Layer 13 of a small transformer language model trained on English Wikipedia (17 layers, counted from 0, width 128).
A neuron's activation on a vector x is SiLU(gate . x) times (in . x), where the dot is the dot product.
The model reads these tokens: " l" "ar" "g" "est" " c" "ount" "y" " is" " B" "al" "d" "w" "in" " (" "1"

The vector x that enters this layer's MLP at each token. A number n stands for (n - 128) times 0.016.
0 " l": 124, 126, 113, 120, 128, 147, 123, 139, 140, 135, 143, 140, 123, 147, 114, 157, 138, 112, 111, 80, 151, 126, 171, 119, 88, 119, 155, 105, 202, 102, 85, 109, 114, 127, 119, 111, 118, 128, 141, 174, 81, 142, 153, 149, 149, 130, 130, 146, 111, 148, 97, 131, 145, 168, 115, 162, 133, 97, 126, 149, 135, 122, 119, 123, 139, 109, 141, 146, 115, 113, 154, 36, 97, 130, 150, 161, 140, 123, 142, 117, 140, 162, 133, 177, 135, 141, 158, 105, 142, 137, 130, 114, 128, 149, 163, 141, 126, 124, 110, 147, 187, 142, 92, 123, 136, 116, 115, 97, 155, 100, 151, 83, 125, 117, 117, 95, 113, 87, 135, 110, 88, 123, 126, 127, 161, 107, 147, 129
1 "ar": 96, 63, 75, 121, 162, 158, 94, 123, 147, 112, 128, 169, 158, 106, 151, 106, 106, 108, 175, 100, 153, 109, 108, 114, 140, 113, 178, 102, 173, 140, 77, 159, 96, 139, 151, 125, 82, 106, 141, 168, 154, 224, 114, 138, 76, 38, 138, 141, 107, 83, 99, 204, 197, 180, 105, 186, 163, 132, 61, 99, 153, 178, 95, 131, 141, 167, 208, 161, 99, 111, 147, 54, 100, 107, 137, 180, 140, 178, 117, 134, 71, 96, 152, 139, 184, 99, 115, 85, 179, 119, 143, 125, 138, 110, 97, 137, 104, 132, 143, 190, 156, 33, 156, 141, 122, 77, 114, 142, 159, 128, 120, 116, 125, 123, 121, 136, 134, 232, 160, 177, 164, 97, 160, 120, 179, 72, 134, 84
2 "g": 113, 109, 75, 173, 95, 153, 147, 87, 170, 93, 128, 136, 100, 104, 122, 111, 143, 121, 151, 91, 153, 185, 117, 121, 143, 126, 184, 143, 150, 75, 39, 92, 105, 145, 129, 138, 126, 146, 109, 88, 107, 78, 110, 104, 135, 151, 141, 130, 119, 99, 77, 157, 180, 112, 141, 252, 181, 139, 68, 50, 115, 182, 95, 96, 165, 181, 144, 179, 113, 143, 168, 98, 63, 93, 134, 76, 116, 99, 75, 64, 136, 153, 151, 160, 151, 103, 115, 119, 137, 122, 85, 99, 138, 157, 128, 164, 119, 92, 99, 103, 173, 137, 136, 171, 83, 85, 99, 100, 183, 132, 108, 81, 176, 123, 125, 187, 189, 139, 141, 87, 116, 165, 101, 164, 200, 116, 126, 97
3 "est": 116, 120, 128, 110, 96, 125, 121, 118, 123, 196, 152, 128, 97, 173, 120, 142, 224, 147, 137, 125, 185, 121, 116, 138, 156, 117, 162, 133, 119, 158, 86, 125, 120, 63, 107, 130, 154, 170, 100, 178, 93, 136, 90, 94, 134, 101, 126, 109, 124, 161, 82, 156, 69, 165, 103, 239, 154, 113, 145, 96, 107, 111, 119, 152, 128, 128, 104, 177, 139, 133, 116, 73, 51, 150, 128, 162, 75, 121, 112, 114, 112, 125, 142, 140, 171, 145, 155, 121, 133, 124, 35, 119, 107, 174, 151, 113, 136, 127, 184, 75, 140, 233, 132, 88, 126, 147, 95, 154, 129, 120, 141, 182, 140, 200, 144, 121, 150, 91, 144, 112, 125, 147, 114, 110, 126, 101, 117, 92
4 " c": 126, 141, 120, 151, 130, 149, 150, 113, 154, 97, 151, 93, 142, 110, 149, 139, 153, 150, 111, 149, 179, 123, 97, 114, 80, 90, 115, 142, 140, 123, 136, 136, 116, 148, 107, 99, 125, 160, 149, 123, 128, 108, 165, 133, 152, 128, 104, 128, 129, 147, 170, 155, 127, 142, 140, 166, 111, 121, 125, 75, 158, 112, 150, 104, 110, 122, 137, 136, 80, 100, 132, 114, 97, 173, 149, 155, 131, 115, 129, 99, 123, 129, 101, 139, 138, 84, 108, 137, 115, 138, 121, 117, 183, 160, 138, 149, 157, 139, 136, 124, 155, 154, 132, 126, 164, 126, 139, 154, 140, 116, 110, 136, 138, 127, 133, 132, 110, 131, 151, 110, 102, 102, 120, 109, 90, 110, 132, 161
5 "ount": 156, 180, 106, 193, 119, 175, 118, 109, 190, 156, 142, 166, 133, 93, 114, 126, 110, 136, 183, 159, 167, 145, 104, 128, 111, 138, 193, 76, 120, 182, 135, 160, 79, 77, 172, 87, 104, 141, 135, 88, 90, 55, 163, 98, 122, 126, 129, 103, 102, 106, 154, 84, 92, 147, 133, 87, 149, 126, 107, 112, 98, 124, 159, 141, 116, 94, 184, 134, 116, 147, 153, 60, 52, 157, 133, 155, 145, 75, 131, 133, 91, 87, 105, 97, 189, 103, 131, 143, 161, 128, 136, 112, 133, 165, 139, 126, 126, 85, 105, 82, 144, 161, 112, 52, 129, 91, 117, 162, 92, 133, 104, 103, 162, 171, 161, 65, 105, 131, 166, 92, 93, 114, 96, 101, 108, 109, 134, 209
6 "y": 107, 120, 155, 155, 154, 124, 143, 142, 163, 176, 152, 86, 179, 190, 91, 96, 140, 160, 122, 164, 178, 130, 163, 134, 111, 153, 182, 171, 134, 141, 130, 151, 96, 141, 102, 145, 109, 173, 125, 76, 109, 123, 157, 97, 168, 132, 105, 167, 135, 144, 137, 142, 101, 172, 88, 163, 123, 101, 117, 130, 105, 142, 148, 105, 87, 130, 170, 110, 126, 97, 154, 169, 49, 206, 120, 86, 157, 114, 120, 146, 76, 108, 89, 139, 178, 95, 104, 113, 147, 114, 102, 118, 109, 118, 135, 136, 133, 134, 186, 117, 137, 139, 138, 98, 115, 147, 80, 119, 93, 103, 99, 116, 127, 117, 218, 107, 86, 138, 157, 123, 138, 99, 130, 100, 120, 115, 143, 159
7 " is": 132, 83, 151, 159, 135, 132, 110, 129, 162, 152, 144, 116, 193, 132, 115, 71, 96, 163, 137, 82, 137, 153, 166, 126, 125, 123, 138, 133, 118, 164, 156, 131, 154, 107, 165, 147, 116, 134, 137, 125, 77, 61, 137, 159, 192, 111, 114, 146, 112, 139, 124, 153, 109, 175, 143, 219, 143, 133, 159, 72, 193, 151, 88, 108, 132, 137, 90, 110, 139, 124, 97, 105, 34, 133, 131, 114, 91, 113, 138, 100, 101, 132, 136, 146, 138, 124, 211, 168, 110, 121, 142, 126, 107, 147, 156, 87, 120, 89, 110, 203, 149, 97, 99, 99, 88, 92, 167, 153, 93, 129, 86, 174, 86, 114, 136, 95, 100, 86, 142, 99, 86, 147, 125, 176, 148, 186, 161, 196
8 " B": 129, 147, 137, 141, 116, 128, 132, 137, 139, 138, 142, 123, 145, 153, 95, 153, 113, 109, 154, 98, 124, 133, 117, 129, 105, 121, 142, 130, 143, 117, 141, 135, 126, 128, 141, 112, 120, 102, 108, 135, 123, 83, 127, 112, 126, 120, 163, 121, 100, 138, 133, 127, 109, 163, 171, 136, 150, 141, 98, 138, 142, 133, 125, 68, 123, 148, 111, 146, 116, 124, 138, 111, 101, 139, 155, 132, 123, 133, 127, 143, 129, 171, 90, 111, 117, 121, 103, 134, 144, 134, 150, 122, 160, 92, 160, 131, 120, 142, 138, 126, 151, 117, 112, 116, 110, 112, 144, 112, 84, 134, 170, 141, 136, 119, 146, 140, 133, 118, 123, 100, 117, 129, 125, 117, 107, 132, 125, 131
9 "al": 165, 150, 188, 164, 206, 145, 131, 118, 157, 107, 130, 71, 119, 107, 125, 143, 69, 111, 142, 170, 143, 137, 118, 109, 136, 165, 143, 97, 151, 122, 177, 117, 135, 89, 157, 124, 144, 118, 148, 172, 163, 128, 109, 102, 78, 131, 141, 108, 121, 90, 135, 100, 112, 107, 152, 162, 129, 117, 196, 117, 147, 63, 85, 99, 77, 189, 151, 161, 108, 105, 86, 124, 95, 188, 146, 123, 110, 117, 126, 109, 92, 110, 135, 109, 116, 131, 143, 91, 114, 132, 172, 106, 158, 143, 127, 122, 122, 101, 109, 122, 95, 157, 116, 112, 124, 61, 77, 98, 160, 124, 152, 149, 136, 141, 80, 127, 138, 106, 134, 165, 115, 130, 122, 86, 77, 129, 144, 95
10 "d": 125, 70, 86, 144, 68, 168, 120, 109, 104, 103, 127, 96, 139, 49, 147, 139, 119, 122, 172, 40, 108, 126, 106, 120, 119, 133, 176, 122, 100, 158, 149, 91, 114, 97, 173, 143, 113, 126, 128, 73, 175, 155, 50, 98, 99, 141, 172, 105, 152, 107, 139, 181, 196, 114, 39, 199, 167, 131, 151, 146, 99, 52, 171, 168, 88, 98, 133, 149, 46, 168, 116, 25, 80, 134, 138, 95, 99, 90, 121, 155, 160, 108, 130, 114, 107, 71, 79, 143, 156, 134, 125, 134, 105, 175, 132, 99, 123, 113, 162, 101, 108, 62, 101, 114, 132, 47, 69, 103, 154, 139, 171, 115, 148, 98, 123, 177, 146, 127, 126, 123, 132, 130, 125, 141, 160, 148, 128, 93
11 "w": 92, 19, 100, 135, 91, 146, 135, 143, 117, 56, 134, 34, 168, 49, 44, 94, 119, 65, 140, 87, 111, 190, 138, 124, 92, 142, 173, 175, 75, 106, 148, 82, 82, 109, 167, 94, 113, 107, 96, 139, 186, 143, 92, 110, 108, 176, 134, 85, 87, 172, 171, 87, 125, 134, 110, 192, 190, 135, 142, 116, 105, 87, 87, 109, 209, 32, 156, 151, 111, 123, 148, 92, 118, 144, 139, 121, 55, 106, 104, 114, 133, 103, 120, 178, 73, 108, 86, 104, 137, 124, 116, 151, 132, 154, 195, 168, 144, 114, 163, 59, 120, 182, 165, 140, 129, 108, 62, 153, 85, 110, 115, 118, 134, 130, 156, 159, 144, 86, 127, 156, 160, 98, 130, 176, 132, 122, 110, 57
12 "in": 122, 133, 183, 169, 158, 95, 143, 109, 145, 77, 129, 180, 98, 166, 159, 117, 148, 64, 141, 147, 176, 92, 130, 133, 124, 164, 128, 130, 161, 83, 142, 86, 94, 120, 142, 125, 91, 92, 180, 113, 143, 161, 120, 70, 150, 131, 155, 80, 126, 115, 134, 128, 152, 143, 111, 186, 144, 116, 91, 110, 103, 89, 166, 147, 114, 121, 132, 78, 154, 133, 115, 110, 47, 189, 127, 151, 157, 150, 113, 102, 90, 142, 123, 143, 70, 76, 73, 99, 92, 122, 142, 160, 97, 128, 165, 133, 113, 101, 201, 100, 140, 85, 159, 169, 153, 141, 84, 151, 56, 131, 148, 102, 114, 117, 135, 139, 123, 93, 103, 137, 140, 131, 120, 86, 130, 143, 108, 128
13 " (": 104, 144, 141, 110, 105, 104, 147, 101, 128, 132, 123, 105, 157, 99, 118, 88, 106, 95, 126, 119, 141, 136, 149, 124, 125, 155, 152, 132, 120, 120, 170, 143, 116, 89, 115, 139, 118, 115, 91, 141, 120, 96, 122, 163, 105, 168, 103, 126, 124, 131, 124, 161, 131, 127, 147, 169, 177, 104, 133, 115, 62, 134, 130, 116, 119, 126, 114, 144, 155, 110, 102, 127, 91, 128, 149, 113, 109, 177, 103, 98, 113, 171, 128, 185, 94, 100, 106, 130, 143, 130, 178, 128, 175, 123, 167, 153, 114, 107, 129, 149, 145, 119, 140, 132, 151, 129, 144, 170, 113, 95, 98, 144, 121, 113, 115, 139, 97, 177, 149, 153, 125, 135, 93, 132, 91, 160, 129, 153
14 "1": 127, 188, 75, 101, 138, 82, 149, 123, 133, 120, 143, 90, 163, 144, 143, 131, 172, 97, 119, 82, 158, 117, 143, 125, 99, 128, 127, 110, 164, 100, 106, 158, 90, 136, 128, 129, 117, 95, 145, 142, 161, 115, 131, 86, 57, 164, 113, 119, 116, 116, 145, 142, 88, 135, 146, 172, 122, 100, 87, 127, 74, 127, 63, 92, 147, 145, 60, 129, 100, 90, 90, 79, 104, 144, 124, 119, 147, 78, 152, 123, 166, 159, 85, 127, 167, 110, 157, 118, 173, 108, 86, 93, 103, 124, 133, 89, 67, 140, 117, 126, 130, 159, 162, 129, 128, 143, 139, 138, 58, 168, 92, 81, 74, 65, 130, 133, 65, 141, 143, 165, 110, 181, 107, 89, 124, 188, 124, 97

Each question shows the input weights of one neuron of the MLP. A number n stands for (n - 128) times 0.0077.

n77 gate: 83, 87, 156, 136, 149, 108, 169, 105, 140, 127, 106, 164, 138, 112, 117, 153, 133, 122, 154, 136, 126, 106, 138, 131, 156, 132, 121, 136, 127, 155, 148, 126, 130, 144, 139, 94, 150, 100, 116, 133, 127, 152, 158, 138, 99, 103, 48, 112, 134, 117, 131, 149, 111, 161, 99, 150, 87, 124, 164, 130, 132, 138, 157, 122, 114, 141, 152, 134, 128, 169, 143, 165, 138, 108, 114, 150, 134, 108, 146, 124, 161, 137, 139, 86, 124, 132, 156, 141, 120, 115, 132, 133, 147, 129, 132, 104, 138, 134, 126, 148, 110, 119, 122, 129, 143, 152, 124, 142, 141, 109, 103, 124, 98, 139, 148, 132, 123, 127, 176, 124, 145, 108, 107, 90, 182, 129, 144, 135
n77 in: 131, 118, 165, 130, 175, 124, 107, 137, 74, 142, 116, 97, 105, 114, 135, 86, 112, 69, 129, 125, 95, 120, 134, 139, 140, 108, 123, 108, 128, 129, 131, 139, 151, 99, 141, 111, 125, 165, 124, 94, 153, 144, 129, 111, 137, 147, 152, 135, 134, 153, 143, 154, 125, 132, 127, 122, 138, 143, 76, 153, 129, 117, 145, 109, 112, 122, 98, 129, 90, 143, 139, 89, 146, 139, 138, 139, 160, 142, 161, 113, 87, 166, 125, 147, 124, 125, 119, 135, 102, 121, 131, 102, 156, 182, 144, 113, 118, 149, 127, 145, 156, 163, 123, 136, 113, 88, 108, 142, 143, 141, 127, 148, 156, 91, 120, 147, 111, 131, 135, 115, 152, 117, 127, 126, 112, 118, 153, 131
On which two tokens does it fire most, strongest first? 1 "ar", 2 "g"

n37 gate: 146, 153, 103, 149, 91, 129, 106, 107, 144, 136, 137, 158, 161, 136, 124, 124, 135, 186, 130, 106, 129, 135, 124, 132, 101, 115, 131, 97, 174, 95, 143, 152, 109, 172, 127, 103, 114, 161, 160, 135, 148, 144, 110, 142, 117, 80, 149, 79, 119, 150, 124, 193, 103, 114, 132, 134, 138, 118, 123, 172, 122, 180, 132, 98, 127, 102, 92, 125, 170, 123, 131, 102, 143, 116, 137, 151, 97, 123, 150, 118, 135, 186, 157, 93, 102, 121, 120, 144, 133, 135, 160, 114, 160, 162, 131, 139, 118, 132, 135, 160, 133, 140, 69, 111, 94, 160, 157, 157, 152, 121, 175, 107, 159, 145, 124, 173, 126, 145, 116, 125, 117, 132, 91, 145, 109, 123, 162, 150
n37 in: 112, 159, 150, 142, 163, 90, 144, 148, 125, 147, 108, 116, 161, 90, 131, 182, 111, 123, 118, 151, 127, 130, 121, 132, 108, 131, 126, 120, 141, 128, 125, 163, 123, 126, 92, 132, 141, 151, 172, 140, 133, 115, 106, 152, 135, 88, 118, 90, 169, 116, 134, 115, 167, 147, 66, 102, 127, 99, 122, 160, 113, 140, 165, 85, 94, 166, 105, 119, 120, 122, 140, 105, 158, 116, 134, 131, 134, 108, 137, 117, 121, 150, 124, 114, 131, 112, 148, 111, 67, 134, 117, 117, 117, 134, 79, 164, 77, 125, 155, 138, 114, 174, 110, 117, 148, 101, 145, 129, 152, 136, 123, 150, 159, 141, 115, 123, 133, 139, 98, 131, 129, 93, 113, 129, 121, 138, 152, 124
On which token does it fire most? 11 "w"

n213 gate: 129, 161, 129, 86, 162, 120, 139, 103, 113, 144, 113, 135, 146, 145, 154, 157, 162, 158, 136, 124, 138, 155, 106, 109, 180, 122, 118, 118, 184, 162, 120, 91, 89, 125, 104, 130, 164, 123, 72, 165, 112, 117, 157, 134, 118, 137, 151, 169, 163, 98, 102, 115, 171, 150, 74, 141, 118, 147, 201, 155, 135, 100, 109, 118, 171, 132, 128, 141, 109, 146, 134, 158, 149, 118, 129, 101, 117, 113, 111, 147, 131, 94, 112, 129, 139, 120, 143, 137, 135, 110, 116, 90, 113, 144, 123, 153, 124, 116, 132, 148, 119, 71, 139, 171, 130, 120, 149, 166, 192, 145, 156, 130, 126, 109, 103, 164, 125, 112, 105, 146, 156, 113, 141, 96, 87, 132, 138, 125
n213 in: 113, 116, 177, 123, 73, 125, 104, 129, 132, 134, 144, 121, 150, 110, 136, 143, 77, 167, 115, 169, 149, 116, 127, 126, 187, 143, 116, 124, 115, 118, 109, 104, 98, 93, 159, 131, 141, 82, 157, 103, 117, 128, 132, 114, 92, 124, 132, 147, 170, 179, 129, 131, 116, 130, 129, 149, 130, 137, 123, 105, 110, 141, 112, 145, 96, 157, 125, 96, 135, 107, 113, 167, 151, 144, 123, 86, 154, 164, 142, 173, 111, 86, 105, 158, 119, 137, 147, 156, 159, 107, 152, 135, 180, 126, 177, 89, 132, 120, 87, 158, 115, 104, 135, 84, 123, 129, 93, 114, 143, 135, 106, 92, 110, 109, 102, 142, 136, 140, 109, 157, 110, 136, 122, 112, 136, 134, 132, 146
On which token does it fire most, and how strongly? 9 "al", at about 0.85

n100 gate: 136, 119, 153, 135, 142, 143, 149, 109, 99, 176, 127, 165, 124, 146, 125, 143, 150, 152, 146, 86, 158, 127, 148, 90, 161, 124, 130, 173, 161, 107, 65, 125, 136, 166, 125, 146, 143, 139, 141, 90, 147, 146, 129, 142, 154, 127, 150, 155, 171, 113, 109, 132, 129, 153, 115, 125, 154, 148, 131, 163, 164, 154, 113, 149, 116, 177, 89, 126, 141, 135, 112, 116, 133, 113, 131, 127, 121, 99, 179, 145, 107, 108, 169, 133, 167, 188, 143, 88, 130, 117, 145, 89, 105, 116, 124, 105, 134, 129, 165, 129, 138, 122, 110, 139, 119, 150, 119, 168, 155, 124, 147, 84, 120, 139, 110, 143, 137, 108, 120, 115, 142, 141, 125, 106, 120, 111, 120, 131
n100 in: 103, 172, 142, 133, 139, 119, 129, 107, 134, 99, 146, 102, 110, 136, 107, 131, 176, 108, 117, 133, 158, 102, 136, 115, 139, 116, 155, 129, 139, 132, 130, 166, 162, 125, 113, 163, 113, 150, 124, 181, 129, 122, 76, 144, 141, 121, 137, 104, 131, 141, 87, 124, 104, 141, 114, 142, 152, 143, 131, 139, 104, 96, 128, 85, 103, 134, 123, 101, 139, 133, 154, 142, 127, 125, 131, 130, 158, 152, 129, 146, 131, 133, 105, 95, 154, 129, 111, 127, 96, 126, 118, 130, 134, 140, 105, 111, 109, 103, 94, 79, 157, 119, 133, 78, 133, 165, 126, 132, 165, 160, 118, 147, 105, 117, 136, 118, 167, 142, 113, 115, 151, 120, 98, 169, 116, 147, 105, 137
On which token does it fire most? 3 "est"

n89 gate: 102, 122, 157, 125, 130, 170, 114, 132, 187, 160, 126, 103, 133, 124, 131, 148, 122, 131, 131, 126, 137, 123, 82, 124, 166, 153, 88, 111, 136, 129, 107, 121, 137, 143, 103, 129, 118, 150, 108, 179, 136, 95, 109, 142, 139, 122, 186, 138, 129, 157, 121, 116, 131, 130, 121, 121, 147, 111, 119, 145, 153, 105, 145, 106, 120, 127, 175, 137, 134, 157, 124, 192, 129, 166, 109, 112, 118, 142, 146, 137, 94, 138, 115, 177, 127, 118, 128, 121, 123, 117, 136, 140, 94, 139, 129, 103, 130, 99, 133, 151, 111, 125, 76, 130, 79, 97, 127, 139, 124, 109, 117, 118, 117, 72, 97, 113, 131, 125, 166, 118, 161, 176, 129, 141, 128, 174, 102, 132
n89 in: 108, 180, 110, 127, 135, 124, 95, 131, 160, 141, 110, 117, 126, 164, 133, 137, 117, 137, 144, 101, 109, 143, 122, 144, 104, 123, 128, 114, 152, 127, 138, 119, 156, 121, 114, 130, 127, 169, 141, 101, 127, 125, 158, 128, 178, 186, 155, 139, 135, 174, 119, 143, 97, 100, 141, 114, 69, 127, 113, 135, 139, 144, 157, 133, 131, 143, 147, 99, 176, 93, 138, 164, 124, 158, 100, 108, 110, 95, 115, 118, 128, 118, 158, 103, 110, 112, 175, 121, 134, 115, 148, 105, 108, 119, 141, 107, 125, 113, 112, 127, 133, 104, 138, 107, 136, 108, 150, 116, 116, 150, 117, 159, 139, 144, 134, 127, 151, 116, 152, 114, 161, 133, 111, 90, 92, 112, 96, 144
On which token does it fire most? 7 " is"

n153 gate: 100, 136, 146, 102, 139, 105, 170, 135, 145, 127, 106, 120, 131, 161, 148, 140, 151, 120, 176, 98, 84, 129, 110, 126, 140, 166, 91, 144, 117, 125, 137, 114, 83, 109, 124, 112, 148, 91, 144, 166, 141, 86, 112, 127, 117, 127, 144, 133, 149, 119, 96, 110, 130, 104, 134, 133, 129, 146, 135, 152, 167, 151, 119, 133, 101, 153, 136, 146, 125, 164, 117, 79, 147, 110, 144, 167, 94, 97, 125, 134, 119, 137, 146, 151, 126, 174, 157, 140, 125, 121, 145, 90, 95, 133, 141, 113, 119, 80, 104, 143, 112, 104, 113, 127, 103, 122, 138, 102, 150, 103, 139, 151, 146, 116, 114, 133, 143, 95, 162, 177, 134, 108, 130, 154, 106, 123, 137, 135
n153 in: 153, 55, 132, 153, 145, 106, 114, 128, 150, 117, 134, 167, 139, 131, 130, 93, 134, 87, 144, 119, 108, 97, 96, 95, 130, 118, 142, 124, 109, 123, 143, 143, 141, 149, 121, 114, 169, 158, 112, 113, 148, 115, 117, 143, 118, 123, 126, 120, 138, 111, 134, 117, 122, 112, 89, 102, 117, 132, 101, 153, 136, 93, 124, 129, 167, 162, 146, 142, 88, 134, 146, 126, 143, 156, 136, 97, 153, 157, 138, 101, 132, 131, 114, 86, 131, 111, 106, 156, 95, 142, 96, 159, 116, 128, 118, 125, 135, 123, 138, 85, 123, 140, 147, 135, 101, 135, 116, 89, 118, 145, 125, 122, 143, 91, 84, 113, 116, 119, 139, 141, 130, 108, 100, 107, 145, 133, 97, 154
On which token does it fire most? 10 "d"

n187 gate: 134, 142, 97, 127, 154, 132, 147, 80, 142, 119, 132, 112, 151, 111, 134, 96, 128, 144, 97, 132, 112, 129, 131, 137, 121, 121, 100, 110, 125, 140, 76, 151, 144, 157, 125, 94, 103, 106, 114, 96, 118, 95, 173, 141, 116, 136, 119, 140, 141, 119, 129, 118, 124, 88, 110, 64, 139, 137, 167, 103, 149, 160, 141, 78, 117, 140, 157, 139, 115, 98, 136, 105, 201, 127, 121, 125, 114, 120, 128, 140, 134, 131, 131, 129, 139, 92, 116, 141, 96, 118, 95, 140, 129, 169, 120, 132, 145, 129, 108, 131, 114, 99, 111, 110, 147, 120, 171, 123, 117, 102, 178, 96, 136, 134, 142, 152, 89, 98, 141, 115, 107, 165, 99, 122, 89, 99, 108, 108
n187 in: 95, 150, 149, 155, 93, 143, 113, 151, 144, 104, 110, 135, 122, 158, 151, 177, 134, 173, 128, 168, 141, 118, 98, 137, 135, 137, 155, 169, 128, 165, 148, 122, 125, 127, 104, 132, 132, 143, 171, 136, 151, 100, 123, 129, 168, 94, 127, 76, 165, 167, 106, 138, 129, 180, 97, 113, 96, 128, 137, 106, 119, 160, 141, 155, 125, 137, 134, 102, 136, 113, 159, 120, 129, 149, 111, 147, 139, 139, 154, 123, 162, 142, 106, 104, 168, 131, 138, 154, 171, 146, 135, 135, 164, 138, 147, 139, 158, 153, 143, 165, 139, 120, 92, 185, 115, 124, 148, 128, 159, 151, 155, 143, 111, 155, 111, 125, 125, 123, 124, 116, 110, 136, 133, 130, 151, 153, 152, 139
On which token does it fire most, and how strongly? 4 " c", at about 1.4

n268 gate: 144, 87, 102, 119, 150, 92, 150, 129, 101, 157, 96, 154, 134, 146, 111, 127, 92, 105, 146, 131, 156, 133, 106, 120, 172, 125, 96, 179, 66, 128, 161, 127, 165, 116, 126, 103, 123, 148, 151, 132, 142, 93, 105, 164, 111, 114, 94, 145, 197, 130, 124, 116, 128, 118, 134, 50, 145, 169, 142, 130, 165, 105, 157, 97, 105, 131, 111, 148, 113, 102, 99, 126, 156, 132, 112, 130, 104, 91, 154, 148, 112, 84, 113, 113, 144, 133, 120, 133, 141, 115, 86, 99, 131, 119, 102, 129, 134, 152, 174, 106, 145, 111, 200, 115, 115, 130, 116, 122, 100, 115, 132, 100, 102, 92, 149, 199, 126, 139, 126, 135, 129, 126, 102, 138, 104, 129, 147, 145
n268 in: 84, 138, 159, 118, 140, 125, 115, 123, 149, 134, 108, 100, 162, 143, 140, 105, 137, 148, 113, 143, 106, 116, 106, 142, 143, 171, 115, 125, 93, 125, 163, 118, 105, 148, 121, 172, 117, 136, 139, 125, 62, 190, 146, 106, 132, 123, 146, 112, 103, 80, 140, 84, 140, 123, 118, 135, 138, 114, 138, 154, 143, 105, 133, 118, 101, 130, 126, 126, 122, 136, 105, 126, 143, 97, 143, 101, 113, 146, 143, 107, 141, 149, 115, 158, 178, 126, 110, 163, 93, 129, 112, 130, 107, 156, 136, 111, 131, 138, 128, 99, 105, 167, 141, 114, 149, 128, 120, 155, 122, 162, 164, 152, 181, 104, 129, 112, 135, 112, 127, 82, 134, 138, 163, 89, 161, 138, 99, 138
On which token does it fire most? 1 "ar"

n96 gate: 128, 120, 134, 108, 113, 122, 171, 120, 98, 116, 115, 123, 121, 182, 102, 163, 125, 136, 112, 143, 88, 155, 124, 139, 116, 148, 108, 102, 141, 153, 142, 123, 141, 139, 155, 173, 105, 176, 153, 141, 136, 135, 134, 121, 128, 112, 102, 102, 123, 178, 118, 151, 122, 146, 146, 113, 121, 120, 158, 130, 217, 97, 121, 93, 95, 111, 122, 160, 126, 130, 91, 85, 181, 121, 119, 122, 54, 106, 170, 136, 150, 107, 119, 130, 104, 172, 151, 142, 118, 116, 160, 161, 115, 155, 109, 140, 103, 144, 116, 108, 109, 112, 111, 114, 170, 149, 146, 85, 165, 76, 135, 123, 122, 133, 110, 157, 133, 90, 75, 150, 108, 137, 108, 106, 136, 117, 122, 181
n96 in: 124, 129, 147, 133, 106, 112, 140, 123, 109, 127, 123, 85, 142, 151, 128, 143, 89, 123, 135, 109, 164, 92, 163, 159, 111, 129, 112, 122, 136, 103, 93, 131, 136, 144, 130, 141, 148, 96, 134, 119, 174, 106, 150, 115, 137, 135, 122, 142, 144, 132, 166, 168, 173, 107, 138, 126, 143, 103, 143, 123, 150, 140, 139, 81, 110, 112, 159, 141, 82, 120, 114, 103, 119, 113, 118, 116, 165, 106, 107, 150, 135, 125, 94, 144, 130, 134, 110, 144, 121, 111, 118, 151, 99, 100, 118, 144, 73, 138, 164, 131, 133, 105, 135, 101, 128, 116, 136, 131, 160, 110, 133, 125, 108, 152, 154, 129, 146, 94, 121, 132, 109, 61, 105, 115, 175, 113, 123, 114
On which token does it fire most? 0 " l"

n13 gate: 108, 158, 138, 146, 119, 161, 133, 126, 180, 101, 138, 105, 117, 110, 97, 117, 132, 151, 128, 194, 110, 114, 182, 124, 95, 105, 127, 165, 112, 121, 104, 136, 118, 153, 122, 127, 133, 84, 151, 173, 92, 101, 174, 135, 138, 139, 132, 144, 140, 107, 113, 109, 98, 164, 108, 79, 136, 117, 129, 130, 97, 92, 111, 134, 121, 134, 107, 100, 130, 124, 105, 122, 134, 132, 97, 171, 163, 127, 144, 120, 137, 122, 107, 104, 100, 170, 93, 116, 116, 126, 91, 67, 132, 110, 123, 145, 100, 103, 112, 150, 108, 173, 131, 135, 112, 156, 137, 116, 138, 136, 128, 114, 145, 84, 137, 141, 138, 117, 129, 147, 105, 132, 118, 98, 138, 140, 85, 126
n13 in: 105, 92, 105, 123, 134, 111, 112, 149, 143, 127, 134, 102, 115, 82, 121, 117, 142, 74, 133, 124, 150, 143, 117, 150, 133, 129, 99, 137, 157, 93, 103, 152, 121, 102, 115, 100, 140, 125, 143, 137, 131, 101, 146, 111, 181, 136, 109, 179, 128, 172, 123, 102, 96, 155, 165, 132, 132, 115, 110, 159, 150, 117, 111, 108, 113, 120, 121, 144, 137, 139, 151, 154, 132, 113, 95, 153, 149, 146, 131, 152, 102, 96, 115, 131, 150, 121, 124, 149, 136, 91, 139, 154, 98, 118, 146, 116, 138, 121, 142, 124, 160, 113, 132, 139, 115, 129, 138, 87, 95, 175, 127, 105, 143, 146, 122, 137, 137, 125, 78, 166, 110, 148, 93, 155, 128, 113, 135, 116
On which token does it fire most? 14 "1"

n188 gate: 154, 96, 110, 99, 119, 142, 149, 106, 112, 116, 122, 170, 137, 164, 147, 107, 116, 113, 131, 101, 86, 94, 83, 136, 131, 93, 112, 153, 75, 136, 129, 127, 163, 133, 136, 105, 133, 119, 87, 132, 123, 110, 132, 116, 120, 182, 102, 119, 143, 134, 132, 119, 121, 125, 130, 106, 117, 163, 148, 129, 140, 153, 153, 63, 142, 184, 138, 146, 134, 117, 154, 144, 149, 160, 142, 155, 141, 120, 164, 162, 144, 161, 134, 148, 137, 122, 127, 94, 139, 129, 108, 122, 105, 124, 133, 131, 129, 128, 136, 110, 93, 74, 127, 94, 119, 97, 160, 119, 112, 142, 113, 132, 121, 84, 178, 141, 157, 108, 129, 154, 91, 163, 125, 117, 166, 150, 97, 188
n188 in: 151, 139, 104, 134, 137, 125, 142, 144, 141, 120, 165, 158, 106, 118, 144, 100, 179, 142, 87, 140, 116, 166, 97, 137, 177, 148, 96, 136, 117, 77, 118, 144, 132, 163, 140, 147, 141, 107, 111, 114, 107, 172, 123, 101, 112, 159, 132, 119, 118, 139, 90, 111, 90, 138, 162, 151, 115, 124, 86, 132, 135, 111, 95, 123, 103, 94, 152, 165, 162, 110, 87, 98, 106, 98, 162, 101, 103, 161, 139, 151, 119, 140, 132, 137, 92, 161, 139, 150, 108, 121, 149, 91, 163, 117, 116, 133, 122, 138, 151, 105, 145, 137, 128, 108, 115, 128, 106, 106, 105, 122, 142, 112, 107, 113, 143, 171, 117, 103, 155, 108, 129, 139, 108, 158, 104, 130, 93, 90
On which token does it fire most? 8 " B"